Layer 5 of a small transformer language model trained on English Wikipedia (9 layers, counted from 0, width 96).
Take only the direct path to the model's output, skipping the later layers: a vector added to the residual stream pushes a token's score in proportion to its dot product with that token's output vector.

Output vectors of the tokens that the questions are about. A number n stands for n times 0.0021.
"age": 116 -141 -364 132 -161 -88 -5 -366 -160 -120 -25 -70 71 -117 -280 -149 11 130 124 187 183 -52 -48 -59 295 -129 36 11 -9 -168 109 21 -25 117 250 -88 172 255 75 156 -238 -77 -164 -153 166 -18 -79 88 182 209 148 -42 5 180 -236 -187 -44 283 272 -254 -227 -77 -78 -176 -478 -31 220 -57 83 68 15 -58 -224 54 -27 56 0 -93 111 -40 8 -74 -188 255 77 -245 -180 48 50 55 -130 -126 139 -142 131 -133
" also": -54 -58 156 218 -21 -87 90 193 -164 -135 127 -81 -174 82 -173 -62 -163 -189 -109 128 -84 -36 -180 -95 50 -46 188 -19 15 -30 -76 -173 148 -160 -74 -108 -235 83 -223 110 -160 -4 -51 -43 306 -54 -170 -31 -316 -101 -307 -74 22 88 -255 -41 197 150 110 -56 -229 94 73 -145 -23 196 105 -126 -26 106 217 -51 -303 -35 156 38 169 68 -4 -143 -5 -125 -94 29 -50 -329 68 -46 48 49 106 82 71 4 268 -19
",": -45 123 -18 -20 52 92 -124 -13 116 32 51 178 142 -87 14 -68 -195 -161 56 -49 45 27 -60 52 -77 -30 -28 16 -8 -90 65 -20 -126 150 -172 -186 -73 109 189 -78 60 -107 26 88 50 60 -91 -28 16 143 26 -46 -65 -24 64 -40 -18 25 -21 40 -106 59 157 113 13 -111 -133 97 -58 124 19 -56 -108 79 209 -161 82 -34 66 -74 21 120 162 -51 -129 -268 -45 -44 -40 -69 144 -29 81 -146 -65 184
"ate": 38 -19 -118 -52 -212 -146 106 -5 11 -149 -235 -11 -180 -10 -55 -17 -60 221 -311 -272 75 -16 325 0 235 99 -40 -338 -48 33 63 49 68 127 -152 -77 192 107 212 231 -230 -234 -65 -207 -327 69 -62 140 -180 57 167 391 98 121 -101 -121 96 124 -124 -39 47 -122 -131 -196 -169 79 -164 19 265 -11 66 -34 -119 -145 184 -145 47 146 -55 113 8 124 200 201 -112 75 63 -95 10 -134 -148 -92 133 -276 197 340
"ated": 172 268 10 90 -329 -88 62 249 -138 -105 -193 -351 -81 -7 50 -57 -207 249 -38 -406 -88 -57 116 -93 152 -12 0 -285 -66 10 18 -57 394 64 -84 -220 -14 132 -42 182 -272 -90 -111 -246 -166 75 225 13 -277 -16 267 163 240 24 -18 -34 393 -4 -95 103 -194 -89 -18 -51 -78 -36 -48 -304 88 154 169 12 120 -64 -64 -95 -39 231 13 145 -108 108 -121 155 -88 -321 81 -105 -95 86 -53 -122 261 150 -41 141
" C": 3 56 -24 63 88 99 59 83 38 -56 -72 174 36 87 -31 -41 19 -30 -3 -34 -69 -36 50 5 -88 114 9 69 -12 24 -5 -76 -59 51 -48 -225 -193 -28 15 -68 186 45 16 2 152 -118 6 80 27 91 44 -150 -44 -41 -10 -23 -69 -7 80 61 127 -29 -228 19 0 190 -65 80 120 -159 -50 -66 -109 -51 104 -80 -79 108 70 74 26 -187 -140 -61 -23 -54 70 -14 -22 83 -135 90 -86 -21 -57 -89
"ary": -100 -5 -399 136 -235 -68 -219 -137 -12 115 -157 164 -194 113 -290 15 -21 22 140 -64 -94 -31 136 137 176 -122 168 -136 -124 -195 -185 32 310 32 203 226 -36 197 268 281 -351 242 42 -100 -60 -79 -115 -239 -64 135 -10 0 208 213 250 138 -33 273 -117 -72 117 -273 -5 -70 -23 -165 13 240 104 -109 190 -166 -61 -342 -31 199 103 -19 57 168 -13 -83 -320 92 -285 -72 -149 188 -106 244 -16 -465 253 -249 138 114
"===": -196 -171 -44 62 -81 -184 51 -327 14 -101 0 -113 -212 -30 81 -132 154 -109 -121 123 -135 -136 -220 89 151 -7 18 153 28 -48 -87 -97 -116 -91 -188 186 152 283 -42 5 -396 -262 -231 176 252 152 -93 128 -51 38 96 89 290 69 101 46 -48 -155 -102 44 -73 -129 112 -15 75 275 32 -73 -181 62 233 -155 120 49 21 207 -139 -10 -158 -136 -26 -176 39 -20 -66 -106 -31 167 -108 55 61 -95 -249 -49 197 -108
" 202": -250 -73 202 283 -28 -60 -136 48 -162 -143 153 80 -233 62 -70 236 38 -35 4 -122 152 -132 -64 -126 93 -66 22 -74 -72 41 -163 -100 81 78 -264 210 -92 -52 11 20 62 -101 3 -35 -187 55 -9 -52 -108 106 195 138 -12 -103 21 10 -83 -14 98 15 173 -295 -53 4 89 45 -51 -22 -34 -156 184 54 184 -80 25 50 143 94 133 69 -20 -75 -90 17 93 -200 -110 123 -23 90 75 182 -189 72 -81 -245
"}": 171 -344 -10 16 -302 -283 248 -183 -395 -6 -42 -150 -63 3 -23 399 78 -36 -5 -241 -86 6 -205 -10 44 -91 -4 -103 113 -159 -108 -206 137 129 -258 212 182 73 -58 43 117 -111 76 354 -77 63 -106 -305 13 -118 -83 240 82 44 -106 74 125 255 -165 -136 -59 30 198 -286 -236 275 49 -10 171 35 201 -40 -137 -238 155 0 189 243 61 -45 -67 -229 -35 88 128 -204 -132 -317 133 62 -50 -30 190 -90 19 -123
"{": -150 -58 260 107 -189 -341 336 -126 -277 -119 23 -128 -361 15 -13 338 47 -68 -22 -253 99 -71 -55 -72 -21 -118 -100 -262 243 -131 -52 -4 345 136 -318 -144 46 310 -58 -53 -205 -282 -181 128 356 199 -76 -115 71 -94 -211 153 124 326 -101 129 -93 183 -142 -205 -219 47 0 -38 -200 -10 -40 -241 121 -45 203 79 -75 194 -26 78 94 236 5 79 -102 -186 0 255 111 -178 -256 -307 253 364 120 -130 -56 137 61 -255

Output weights of attention head 1. The head adds the sum of these rows, row i times number i of z. A number n stands for n times 0.00053.
o0: -10 215 125 -15 94 102 -1 3 74 151 -56 32 -272 -33 -124 -87 -10 72 -40 128 19 71 -45 -97 92 155 168 -78 97 -49 -52 -219 -118 10 125 -63 -103 108 130 -71 -96 0 25 105 92 82 -119 90 -95 166 291 -4 38 109 103 31 -131 91 63 -169 32 -68 51 50 -86 225 -154 -266 103 -81 284 65 -6 8 -10 5 66 -134 48 -38 420 -127 1 11 221 -262 121 -139 -240 76 -12 75 -57 -20 48 -107
o1: -5 -152 1 -112 123 149 -16 -77 1 153 149 -102 -152 112 -16 -58 42 26 -71 42 -174 -219 -77 -48 -4 21 -254 5 138 -114 9 34 -123 17 92 81 41 50 -208 -257 -58 -99 55 102 -163 -25 173 1 -4 -11 -22 -41 52 -55 38 -41 -9 114 57 32 48 -219 123 80 101 -74 -77 -232 18 -62 -116 13 -215 51 -187 230 -61 -7 -63 -59 -353 18 87 -131 51 -1 42 31 42 123 76 256 235 80 -187 -52
o2: -279 82 184 81 -117 -152 59 74 0 -190 -251 83 -48 9 197 218 -61 -77 2 20 99 -263 -69 11 103 33 -208 -8 204 113 46 -172 -50 96 -178 -90 6 -84 -67 159 160 202 102 17 -146 -143 68 -5 -33 203 -47 17 -98 111 48 -74 -3 -4 -26 -49 40 51 -152 32 42 156 144 60 -22 100 153 48 -245 11 -157 36 15 -113 -46 -213 -136 -133 171 -56 46 -51 138 143 -173 -75 154 13 110 83 -80 163
o3: 313 -44 -89 68 -115 -66 -27 -36 -53 -18 -20 -145 48 -35 121 61 -55 187 47 -102 -225 332 46 114 274 -12 187 50 16 -167 116 71 -40 45 44 53 162 67 -233 -88 -203 151 74 -217 -2 -25 -95 265 -54 -92 -135 20 52 -59 -23 -241 191 -231 17 -75 -220 -68 22 -57 179 5 89 -92 -217 18 29 -23 150 -124 -44 -195 -19 -161 68 188 -168 3 43 233 -25 -125 -34 71 -47 49 51 -164 -56 15 158 -26
o4: -1 -209 -35 -23 83 -9 111 55 -55 144 -128 41 -88 -3 -10 -88 -170 -153 102 18 4 -36 19 73 -23 -62 -63 79 37 165 26 -123 -74 102 114 -58 -32 20 40 -210 -238 157 159 -9 -31 -37 127 113 -153 -259 12 -141 -4 12 -249 -166 112 91 -62 -29 -66 62 23 76 -59 24 190 156 144 54 -184 -42 95 147 -21 250 -120 12 -51 -115 318 83 69 -51 -121 267 14 207 -205 116 285 -43 -145 -58 -109 8
o5: 44 146 14 -14 109 222 153 -119 107 19 189 27 -56 -213 -124 42 -149 -161 -33 -10 -104 279 -25 -89 130 70 145 132 321 206 -80 132 -84 -42 -112 -138 33 15 74 156 113 142 19 43 -117 202 -166 63 17 155 160 -79 152 -8 -252 59 -61 1 -39 66 6 127 -104 117 221 -5 164 -152 -15 -94 -212 12 -42 -7 -36 -6 60 -252 -122 -43 74 -107 32 -134 164 194 61 215 -135 -168 -151 56 -55 225 -51 -42
o6: -150 -2 52 23 116 -25 -20 134 -221 -52 -106 61 -48 -94 -33 -89 232 -121 22 -80 -95 27 -124 -6 -77 96 41 -63 -128 196 -98 332 86 166 -9 -80 80 156 -192 58 137 -217 174 -30 -116 -219 43 135 -11 34 123 16 161 -114 161 38 -265 -105 -109 123 -24 127 -6 107 315 177 -202 13 36 97 -11 136 -47 10 -14 -127 129 79 61 -97 -182 39 -79 -191 -88 -48 -201 -39 -65 141 102 -397 -15 -19 80 27
o7: 130 4 225 -52 -177 -72 -13 352 4 -49 -38 96 -102 179 -146 17 -238 125 -116 83 -83 -178 -57 2 -20 20 -65 -1 163 -103 -98 -17 0 35 -54 -172 -106 -75 63 -121 -18 165 193 -199 155 -71 -7 139 -64 -27 278 -52 -183 -102 -247 170 181 67 87 164 67 -77 -183 175 28 95 -98 18 83 -192 5 222 43 76 -75 -20 -27 108 -31 -23 88 -125 -207 -3 -36 222 234 18 -140 56 -35 124 -138 60 -90 127
o8: 76 70 -108 -52 -187 -69 64 -1 -171 -166 -202 138 58 -85 -92 -109 -93 83 -71 81 -50 -186 -61 38 -1 30 -25 9 35 -70 83 59 -57 -202 62 79 -121 11 224 257 41 30 -212 -87 -63 -74 -98 43 -12 -94 263 -58 65 105 -159 -48 58 69 -202 -154 -167 29 251 -35 -135 -6 151 2 80 46 148 -69 -109 -21 -77 39 14 -135 -43 -46 57 -44 6 -42 180 77 16 -112 164 60 -48 171 -64 120 167 -196
o9: 18 -67 -32 -1 152 152 -71 18 -53 -142 -32 -112 45 -66 -165 -9 -54 -13 -32 117 -220 222 -52 212 -3 -112 94 -47 -20 -67 -49 9 -150 -141 98 86 -84 122 -166 144 -121 -42 237 -24 -94 -68 102 -37 169 18 109 42 126 107 -101 -63 139 -112 -30 -386 9 36 74 122 -67 -206 27 -305 191 -10 215 -115 -295 229 29 -4 78 -3 247 -70 95 -104 -35 -131 87 35 -319 91 -182 223 -92 55 228 -80 -34 91
o10: 168 64 46 10 170 -127 -35 -8 -85 -155 -12 -240 -9 266 -140 -99 -43 54 -2 -75 62 52 33 7 185 164 28 -50 -75 -120 -31 138 102 -63 111 -11 113 -127 -189 9 -3 40 23 28 29 64 78 190 -215 -70 -190 32 130 65 -60 -58 -122 2 176 -114 -59 96 116 8 -162 -143 -62 69 147 -151 -54 27 -46 114 -65 -258 -67 58 76 -3 56 -134 -155 -156 178 78 112 -96 16 -31 148 228 -185 21 -66 -84
o11: -41 -22 -89 153 -233 104 34 73 201 -79 -280 -130 -82 -62 -16 -153 73 -74 -107 159 72 42 -155 -142 -6 93 143 109 109 -151 -143 120 -37 -98 109 3 112 181 -4 -68 71 -142 2 -9 -26 188 -17 92 -144 182 77 101 -43 236 217 45 286 2 -66 -134 38 146 64 -227 49 -68 208 -215 -15 -6 38 226 -33 18 -146 124 -67 132 -84 70 39 -13 2 -118 73 -181 162 68 100 87 -139 -10 -9 144 0 -17
o12: -54 -62 -64 5 -76 47 -4 152 125 -71 177 108 31 72 73 -106 221 24 150 -33 -59 -47 199 13 183 59 32 -60 -207 170 -58 77 -158 52 82 -26 -148 -153 129 78 132 15 17 -135 -55 38 -12 32 -242 -43 -9 -105 -140 -97 80 3 -62 192 3 265 -31 -13 -58 45 134 -24 84 -145 93 -188 -234 -68 -45 67 -243 -71 74 126 206 183 156 -170 38 28 -109 -70 -59 33 89 -47 151 -60 36 -271 -108 -294
o13: 7 -132 66 86 -41 -46 151 -17 19 135 123 21 -50 25 -32 15 -53 -4 74 -185 -194 91 -79 52 -97 0 -26 -2 67 -67 -130 -104 -64 42 -299 -67 83 -174 105 -360 21 -67 47 -45 21 -40 156 -103 48 218 73 135 -223 -271 14 -53 51 -45 81 -4 -65 35 195 -92 243 71 13 45 8 -80 219 22 5 -50 81 30 67 -121 129 84 25 -75 56 88 -9 15 -91 -108 -95 114 -147 -67 -25 -26 32 6
o14: -157 -61 -26 162 45 -107 215 58 127 326 127 120 35 54 20 -31 -67 -137 63 130 -183 138 -100 12 6 -176 -8 -85 152 95 131 26 39 0 -28 -3 17 168 245 -10 103 14 20 -117 235 277 -33 96 -73 31 129 -91 26 -78 -83 -227 -113 -57 -2 10 8 -1 17 215 113 63 -78 60 -62 -240 -174 -238 378 -144 -171 11 -44 61 69 -161 104 -63 44 -365 234 115 -34 -138 243 38 -217 115 67 -74 -115 -434
o15: 129 85 -126 67 -22 -168 -111 45 32 31 166 -40 -55 -10 89 -77 188 -149 104 -69 -41 333 -150 89 -208 -184 -121 -14 -165 -78 -157 77 10 117 2 176 172 250 26 -97 -36 -22 16 -94 -124 -53 210 19 -71 -81 -59 202 69 37 248 -39 -159 35 -175 51 -237 -100 261 -88 -13 3 -166 92 -96 256 11 -50 -98 54 122 53 58 12 32 27 -40 35 -99 -157 -36 -161 -30 54 195 -74 150 51 104 40 -118 57
o16: -18 -94 -97 -67 -98 -95 -30 152 6 -134 -161 175 92 -69 -24 -60 -1 80 202 -85 218 -63 41 0 93 39 5 68 99 -97 6 145 31 44 -50 -64 79 -92 -138 20 215 1 -19 172 169 -200 88 112 -7 141 168 -35 210 137 98 -40 -85 7 9 177 60 -207 237 -37 -64 19 -142 144 79 -77 112 -199 -76 48 202 -110 -78 167 116 18 110 4 -11 -14 99 29 -37 -232 30 16 -81 70 -49 -68 -191 -287
o17: -25 154 7 89 -41 147 68 -151 115 203 -155 56 23 -44 -44 -58 49 -7 162 45 145 78 241 -129 40 5 -141 169 -62 13 -218 -45 117 -147 107 12 -67 -11 -28 -78 47 -43 66 -13 102 -28 -26 107 164 240 -112 -34 49 126 156 -34 6 137 -20 53 239 -5 -42 25 -105 11 -117 24 91 25 -124 -155 26 -35 -51 -113 -50 233 98 217 29 -138 129 33 123 -195 -170 -70 -36 66 -24 -141 -108 -72 82 -52
o18: -36 -47 -251 -107 -60 9 -214 -76 -78 -218 21 -27 147 -46 -62 -26 147 120 167 66 86 129 142 -159 68 -83 109 -196 183 -161 43 111 26 -28 -14 -48 -92 220 62 -72 243 -26 219 -246 -44 -31 -91 7 -9 23 -196 -29 -182 223 -37 36 -74 -50 -95 -23 -136 -77 -38 -90 -72 243 -34 -130 -66 -178 99 205 109 -29 -99 -27 26 312 -253 7 55 8 31 -108 27 200 -118 -44 -6 99 14 -126 -59 1 -298 -27
o19: -164 69 -53 -73 -164 147 144 72 95 -70 -155 118 -29 41 -89 332 155 65 0 41 25 91 -93 -43 -267 46 22 -11 99 24 134 34 70 164 36 78 -214 -38 -123 198 87 -12 16 7 -31 45 1 -40 -61 -41 137 -125 -138 -23 4 63 -38 22 -52 -84 125 -82 16 -30 150 49 180 74 4 -83 136 58 -113 53 42 -38 22 93 66 -97 7 128 152 -34 157 6 -128 -54 17 25 -98 65 180 -201 -61 -34
o20: 68 -194 -76 -348 81 -196 42 1 -62 -93 -99 85 226 -41 -6 -4 87 -172 46 -46 233 85 102 10 -113 -221 125 94 -125 2 -62 -30 -130 -5 -218 25 -55 -148 117 115 19 82 -24 163 209 -73 58 -126 -87 70 -158 -160 -57 -196 9 147 -131 -35 134 23 147 71 -170 -43 -139 -126 -38 90 207 -44 -83 -110 -18 11 83 -140 193 101 150 -156 25 34 225 70 194 247 -49 93 171 -189 -94 91 385 -18 -2 54
o21: -159 159 -13 22 -139 270 68 40 231 128 54 -166 63 51 -19 180 -71 -10 127 -100 139 137 52 77 -3 -15 41 -24 161 37 -170 4 162 2 -112 140 118 92 67 -81 -4 89 53 -127 -194 144 -74 -105 -21 86 -8 72 -210 -74 37 88 -188 74 -70 -48 83 74 46 92 142 46 45 -137 23 -47 102 -12 -257 99 15 91 113 -62 166 -27 136 206 72 17 -155 -191 -37 162 -83 -84 206 -14 -24 56 39 222
o22: 227 147 65 134 -13 5 -143 35 -242 49 -39 -264 91 175 -88 107 145 -130 43 58 -37 171 88 19 -5 238 -129 3 53 -78 -24 -177 87 -163 52 106 -13 -108 13 216 105 -170 -248 -120 104 -147 92 -19 -58 -12 141 80 201 57 -283 -132 -54 -54 13 -91 -214 281 -16 -123 -270 211 220 219 -177 -122 -90 100 12 -198 131 -85 -68 -89 183 54 -229 -211 -150 -14 -182 -34 101 35 -130 111 -271 71 -133 -188 195 -337
o23: -128 19 72 -26 -7 79 -26 -3 21 -108 -8 5 -1 -59 -97 71 -192 -148 114 -28 -70 48 49 186 -279 75 -38 149 191 24 -38 185 114 52 -156 53 55 -65 -245 -72 41 211 176 29 253 -32 184 -17 -71 3 -142 -20 135 56 58 142 -23 162 152 70 16 -159 -12 -108 100 -119 -41 13 237 27 -178 133 67 28 46 -65 -152 201 322 47 119 104 63 281 -3 -95 -61 134 57 -153 13 -23 -196 146 192 109
o24: -276 -157 159 -43 -218 146 -162 157 4 294 45 72 20 -256 67 -34 1 -73 -86 138 73 -6 -78 -151 51 96 -189 -30 -254 83 -75 -248 -72 10 115 -62 53 168 -136 109 83 207 174 50 28 146 -95 -118 36 254 74 -189 -137 -36 -5 -158 73 -145 65 53 240 -154 -14 60 -91 47 67 63 69 -17 -11 -38 -78 283 166 101 113 113 113 -211 109 -30 25 -217 180 472 -33 -9 -141 72 141 89 1 -6 -172 -77
o25: 344 17 -75 136 -96 82 52 -191 -67 34 -211 -6 -190 -331 114 162 13 -62 -96 12 228 165 -135 -86 -28 77 13 -143 52 -79 -173 209 -213 79 -318 -54 135 163 90 120 43 13 -321 13 54 58 188 -103 149 164 22 81 318 -174 93 -282 -45 -194 52 -100 -68 -93 141 -129 23 -124 22 -52 -98 -81 303 -21 57 77 71 56 -289 55 241 -45 36 355 43 -22 -10 -65 -163 11 -22 -85 151 180 40 148 -5 50
o26: -19 108 -63 -82 107 172 -88 62 -187 42 -142 -9 33 138 -109 103 67 146 71 -170 -80 50 -88 106 68 -43 -179 122 -283 -66 -8 15 58 51 45 59 13 -68 15 -185 303 5 2 -58 202 -161 -225 -82 23 55 129 -58 -95 -174 -72 13 86 200 124 21 20 134 1 -16 62 -60 -94 -14 -46 106 77 47 53 -123 26 -43 102 17 -154 -78 -95 -57 91 101 240 -127 151 -81 -57 -4 321 113 -94 144 147 -153
o27: 56 243 -52 37 -34 144 -100 18 112 -68 -28 -23 14 0 -322 -94 140 173 66 -93 -12 96 -5 -64 -132 10 -129 15 33 -38 210 5 -118 92 123 120 -29 -8 24 252 7 -49 187 -212 93 12 -1 92 -90 -153 -251 -179 -112 -70 -274 276 -15 -116 192 -31 31 -79 -86 -152 -101 -17 -59 3 -4 -96 -7 -207 81 -33 345 241 10 109 178 -128 167 -72 27 83 -180 63 -55 -93 -137 117 -139 -11 124 -200 125 70
o28: -18 269 -44 -36 -4 -52 94 132 -58 -167 11 132 -48 43 -225 64 -64 182 -278 -294 188 -4 94 133 75 3 288 27 -38 -52 72 40 -12 -247 117 6 278 21 146 224 -5 -8 157 35 -147 -198 8 -170 -70 -155 126 96 69 -89 292 -32 78 0 -7 -21 103 -3 -275 -146 -155 -76 162 23 -33 159 64 -2 -109 -182 -48 -12 205 -6 119 -43 45 10 76 -62 -111 -21 12 -27 -47 66 -15 141 -86 34 -9 95
o29: -60 -45 171 -170 -79 106 -25 -166 -63 -13 -92 -231 -142 -157 -16 87 40 -251 67 -292 -1 -122 -148 -123 5 45 -21 -157 -28 -43 -28 58 -41 149 -190 30 -8 -162 9 -10 81 -158 -5 81 -15 -120 64 -19 -182 -169 -40 102 -69 38 192 165 -186 20 282 68 71 110 -96 219 -18 -35 -104 -121 -48 -64 -80 88 -75 -187 -57 143 -158 -34 -105 -135 280 -219 -5 -169 -39 46 -99 -126 -144 237 -286 -42 -55 147 -128 -125
o30: -172 -82 130 218 -7 -9 27 -58 35 33 163 -2 12 -93 243 -183 187 159 74 67 -141 -72 10 -51 -2 -220 -27 29 113 1 44 -150 -131 224 70 17 253 25 30 199 -384 121 -232 -101 41 -70 124 -43 -36 25 1 27 -3 259 41 106 65 -2 -17 -65 168 101 -49 20 126 -116 -128 -204 45 -96 150 -81 18 1 122 87 284 207 -35 -73 26 -82 -11 -186 5 99 -172 14 51 -235 -3 -26 244 126 186 202
o31: -91 -112 13 68 13 -122 -117 160 236 -39 -28 -111 96 2 -159 -168 -188 -6 -28 68 267 73 300 -72 -231 28 -68 -181 -17 -82 -143 -73 15 -38 126 281 131 -280 11 88 105 28 -68 -42 -122 2 158 199 -21 -77 -105 222 183 -156 45 34 -109 -9 115 -200 -119 246 221 63 -28 -108 8 -71 -249 164 62 -79 129 3 201 111 -183 -78 50 62 40 42 -183 183 128 -42 72 -114 47 -151 41 118 -271 61 49 0

Each question shows a token from some text and the vector z that the head gathered there. A number n stands for n times 0.0051.

" con": -20 9 -57 43 109 -100 24 -12 -3 -100 -16 15 40 22 -53 47 8 68 -11 -92 6 -9 106 12 -49 -51 60 11 116 18 14 -1
Which three tokens does it push up most, strongest first? "ary", "ated", "ate"

" m": -91 1 -4 62 24 -170 77 -86 -194 -37 -84 -26 -10 -59 -13 52 5 -17 -55 -22 3 46 88 -41 -95 -27 -97 2 -13 42 -5 81
Pushed up most: "ary"

"if": 71 37 -115 4 85 83 94 66 -106 -41 55 -149 -115 75 39 1 38 99 -51 -178 66 38 115 45 -131 39 -41 -152 84 103 45 -78
Which three tokens does it push up most, strongest first? "{", "===", " C"

"a": 191 118 64 -59 -177 -109 -109 -30 94 69 112 220 -66 -84 75 -21 -95 141 89 -119 138 137 67 -5 34 11 -99 -51 -115 -140 -23 -41
Pushed up most: "age"

"s": 63 12 -9 -55 12 20 129 -103 25 -70 87 -57 18 99 80 -22 90 -3 -39 -10 6 68 16 -19 17 0 -81 -34 -46 177 92 -66
Pushed up most: "{"

" F": -23 -6 -53 24 69 49 41 93 17 14 -27 33 -8 -1 112 -59 72 11 -85 36 -9 -17 19 50 -12 -74 41 67 -62 28 31 -48
Which of these tokens does it push down most? "ate"

"{": 6 -70 -21 2 21 -18 89 48 -58 41 16 -125 1 98 -58 35 73 18 -80 -25 61 3 29 -37 -23 58 -16 -81 109 90 32 -67
Pushed up most: "}"

"e": 11 -111 -158 117 -37 40 40 69 -86 -208 96 -44 -3 84 -60 61 150 -101 -14 -24 185 -11 34 -167 5 -11 -48 54 73 82 6 23
Which two tokens does it push up most, strongest first? "ate", "}"

"ant": -6 -23 -12 -118 119 29 -150 90 118 157 -141 -38 57 -134 5 -96 -6 194 36 19 84 -58 -194 103 -113 -134 -135 -63 -47 8 26 -219
Which three tokens does it push up most, strongest first? "ary", " C", "age"

"x": 75 -45 -90 -68 29 48 121 23 -1 -132 102 -118 29 97 13 72 139 11 -67 -108 -7 118 8 -47 -75 41 -34 -45 52 152 48 -56
Which two tokens does it push up most, strongest first? " 202", "{"

"$": -50 -56 -18 50 25 -88 124 37 -69 -2 103 -128 -47 15 -47 5 -30 -17 -80 -77 -20 40 102 -85 -30 -17 57 -4 102 87 -34 -15
Pushed up most: "ated"

" S": 121 -22 97 -94 18 24 -46 -26 40 42 -38 73 -23 -97 140 -51 -15 28 -21 6 98 160 -51 -18 59 -38 -91 17 -95 -60 64 -123
Pushed up most: ","

":": 8 -28 -39 131 -135 -147 1 -43 -29 6 -11 -47 200 -80 218 1 -44 -65 -36 9 41 4 121 28 -5 -156 -23 -57 -2 11 60 -26
Pushed up most: "ary"

" M": 67 -26 -29 -74 63 35 -71 -35 14 -45 -154 83 4 -102 55 -112 13 -75 -104 52 53 20 -9 -81 37 -67 -206 33 -34 129 -6 -99
Which three tokens does it push up most, strongest first? "===", " C", "ary"

" t": -29 -63 -93 44 70 -93 14 -94 48 31 54 44 116 -82 -49 14 -31 36 -55 -15 -22 66 32 8 -65 -82 -44 -31 -41 128 -39 81
Pushed up most: "ary"

" |": 127 -195 -45 84 -80 29 -71 175 62 -64 -7 -203 88 -206 61 5 -4 -147 -132 7 -105 32 307 24 -54 -100 51 -39 106 -157 160 -20
Pushed up most: " also"

"^": -47 -90 64 16 27 0 44 -42 -21 122 17 -53 70 96 -95 52 0 3 -75 8 103 17 28 -78 -21 51 -8 -146 86 9 51 -67
Pushed up most: "}"

",": -32 69 37 77 103 26 45 40 26 -83 12 18 14 28 -110 13 -87 27 -51 -83 -59 -58 171 116 20 -106 133 2 121 -70 85 -115
Pushed up most: " also"

" R": 9 21 -91 -12 73 43 -40 147 14 -74 -83 -34 109 -190 177 -90 60 -105 -5 28 -13 22 74 -6 -15 -131 -41 5 -67 28 55 -63
Which of these tokens does it push down most? "}"

"her": 37 -167 -183 40 169 63 -44 70 149 -88 68 -176 -150 -112 184 -47 -23 -34 -50 -94 23 -268 339 -124 -229 187 31 87 -32 -20 -33 232
Pushed up most: "age"

" \"": -20 43 -98 -3 1 -46 43 100 1 -108 40 -138 55 44 38 -29 8 40 36 8 6 -106 91 -12 -25 -51 100 34 32 45 -74 60
Which of these tokens does it push down most? "==="

"\n": -89 17 -65 103 -39 -46 6 73 12 -126 67 -56 76 110 -131 -97 -62 -32 85 -2 -165 -218 66 128 -69 -29 116 -7 -38 108 -116 117
Pushed up most: "ated"

";": -54 -117 -134 88 -11 90 -71 118 -36 62 55 -142 -22 88 141 8 -65 -20 96 72 -117 60 -25 -41 88 120 45 54 121 -46 -122 340
Which of these tokens does it push down most? "{"

"an": 54 -37 60 171 -106 -216 -95 -139 -4 90 23 71 68 -114 160 46 -66 22 1 71 44 166 69 -13 138 -144 -114 -112 -24 -22 -32 -82
Which three tokens does it push up most, strongest first? "ary", "age", "}"

" of": 18 -53 -5 0 27 40 -36 8 77 -9 -32 39 38 -57 102 -74 101 -48 -16 32 -16 -16 32 -45 14 -23 -70 36 -16 102 6 -48
Which three tokens does it push up most, strongest first? " C", "age", "==="

"m": -89 -59 -34 77 4 -61 88 -76 -97 -77 74 -31 -112 42 14 30 25 39 -3 -56 -43 -30 158 -122 -81 147 64 93 130 161 -90 54
Pushed up most: "}"

"it": -39 65 98 -51 26 15 -41 -140 46 123 -99 -17 -4 -39 -19 17 41 -101 -177 123 161 46 -162 -33 2 16 -134 -105 -164 125 -81 11
Which three tokens does it push up most, strongest first? ",", "}", "==="

"l": 47 18 -6 -87 15 73 -42 87 -55 -97 3 -104 5 80 65 -199 69 74 114 -63 37 -136 2 74 -97 -21 52 -19 28 91 -72 12
Which of these tokens does it push down most? "ary"

"at": -65 -57 -77 24 -15 -33 145 -87 -18 -135 6 5 -29 -11 -18 1 75 7 -118 -34 72 -9 102 -169 34 -29 -80 -60 42 141 160 -26
Which three tokens does it push up most, strongest first? "===", "}", "ate"

"b": 16 -3 27 266 -41 -215 -72 -186 -11 79 17 65 63 -65 46 41 3 34 13 77 43 173 112 53 224 -132 -169 -126 -39 -72 -70 -37
Which of these tokens does it push down most? " C"

"ition": -63 97 106 139 115 40 39 36 66 -173 -14 12 74 40 -152 37 -216 4 -86 -121 -123 -199 231 236 96 -125 239 11 144 -101 109 -94
Pushed up most: " also"

"}": 59 32 -80 44 26 82 77 -12 4 -114 110 -185 18 198 35 20 40 -40 -50 -79 13 78 35 -5 -94 -49 -18 -29 40 208 40 -11
Pushed up most: " 202"

"ro": 211 11 -107 22 171 72 -53 41 80 -75 -123 100 -109 -3 -48 -87 190 -58 -67 -30 105 -61 -18 -9 39 -75 -212 72 -54 -146 -36 -192
Which of these tokens does it push down most? " 202"

"r": -148 -118 152 -17 -5 52 9 22 42 222 42 38 34 86 45 33 115 3 43 29 -56 103 -219 -97 157 99 47 -91 98 -123 10 -232
Which of these tokens does it push down most? " also"

"-": -114 55 11 8 52 51 83 46 163 -167 20 -66 261 57 -33 -133 -16 44 -41 -88 -39 -176 223 31 6 -232 113 -30 149 21 -39 -37
Which three tokens does it push up most, strongest first? " C", " also", " 202"

"oc": -136 -168 124 196 -52 70 124 104 -32 55 -65 -124 7 -154 -78 -139 62 112 -44 65 -53 -42 -54 -123 -32 36 41 -170 74 140 -20 81
Pushed up most: "ated"

" from": 5 -3 -57 26 108 -12 -50 41 44 3 40 -48 -117 -91 63 18 -25 8 -53 -60 46 -53 163 -73 -87 71 -17 -18 1 -50 -5 51
Pushed up most: "age"

" E": 169 -29 -104 -24 78 50 1 14 -21 -18 11 3 -89 -30 252 -141 133 -41 -11 -8 -20 -106 79 -41 -80 88 34 55 -119 131 -43 14
Which of these tokens does it push down most? "ary"

"ov": 97 -12 37 -67 12 105 -31 -101 88 46 -230 136 -85 -133 48 -158 7 14 19 110 152 -46 -3 25 128 -58 -169 -135 -103 -2 34 -42
Which two tokens does it push up most, strongest first? "===", "age"

"or": 49 -74 -99 8 47 55 182 23 -42 -49 128 -108 14 155 -2 48 90 -11 -176 -83 80 135 19 14 -38 68 -16 -57 37 140 -45 -172
Which of these tokens does it push down most? "age"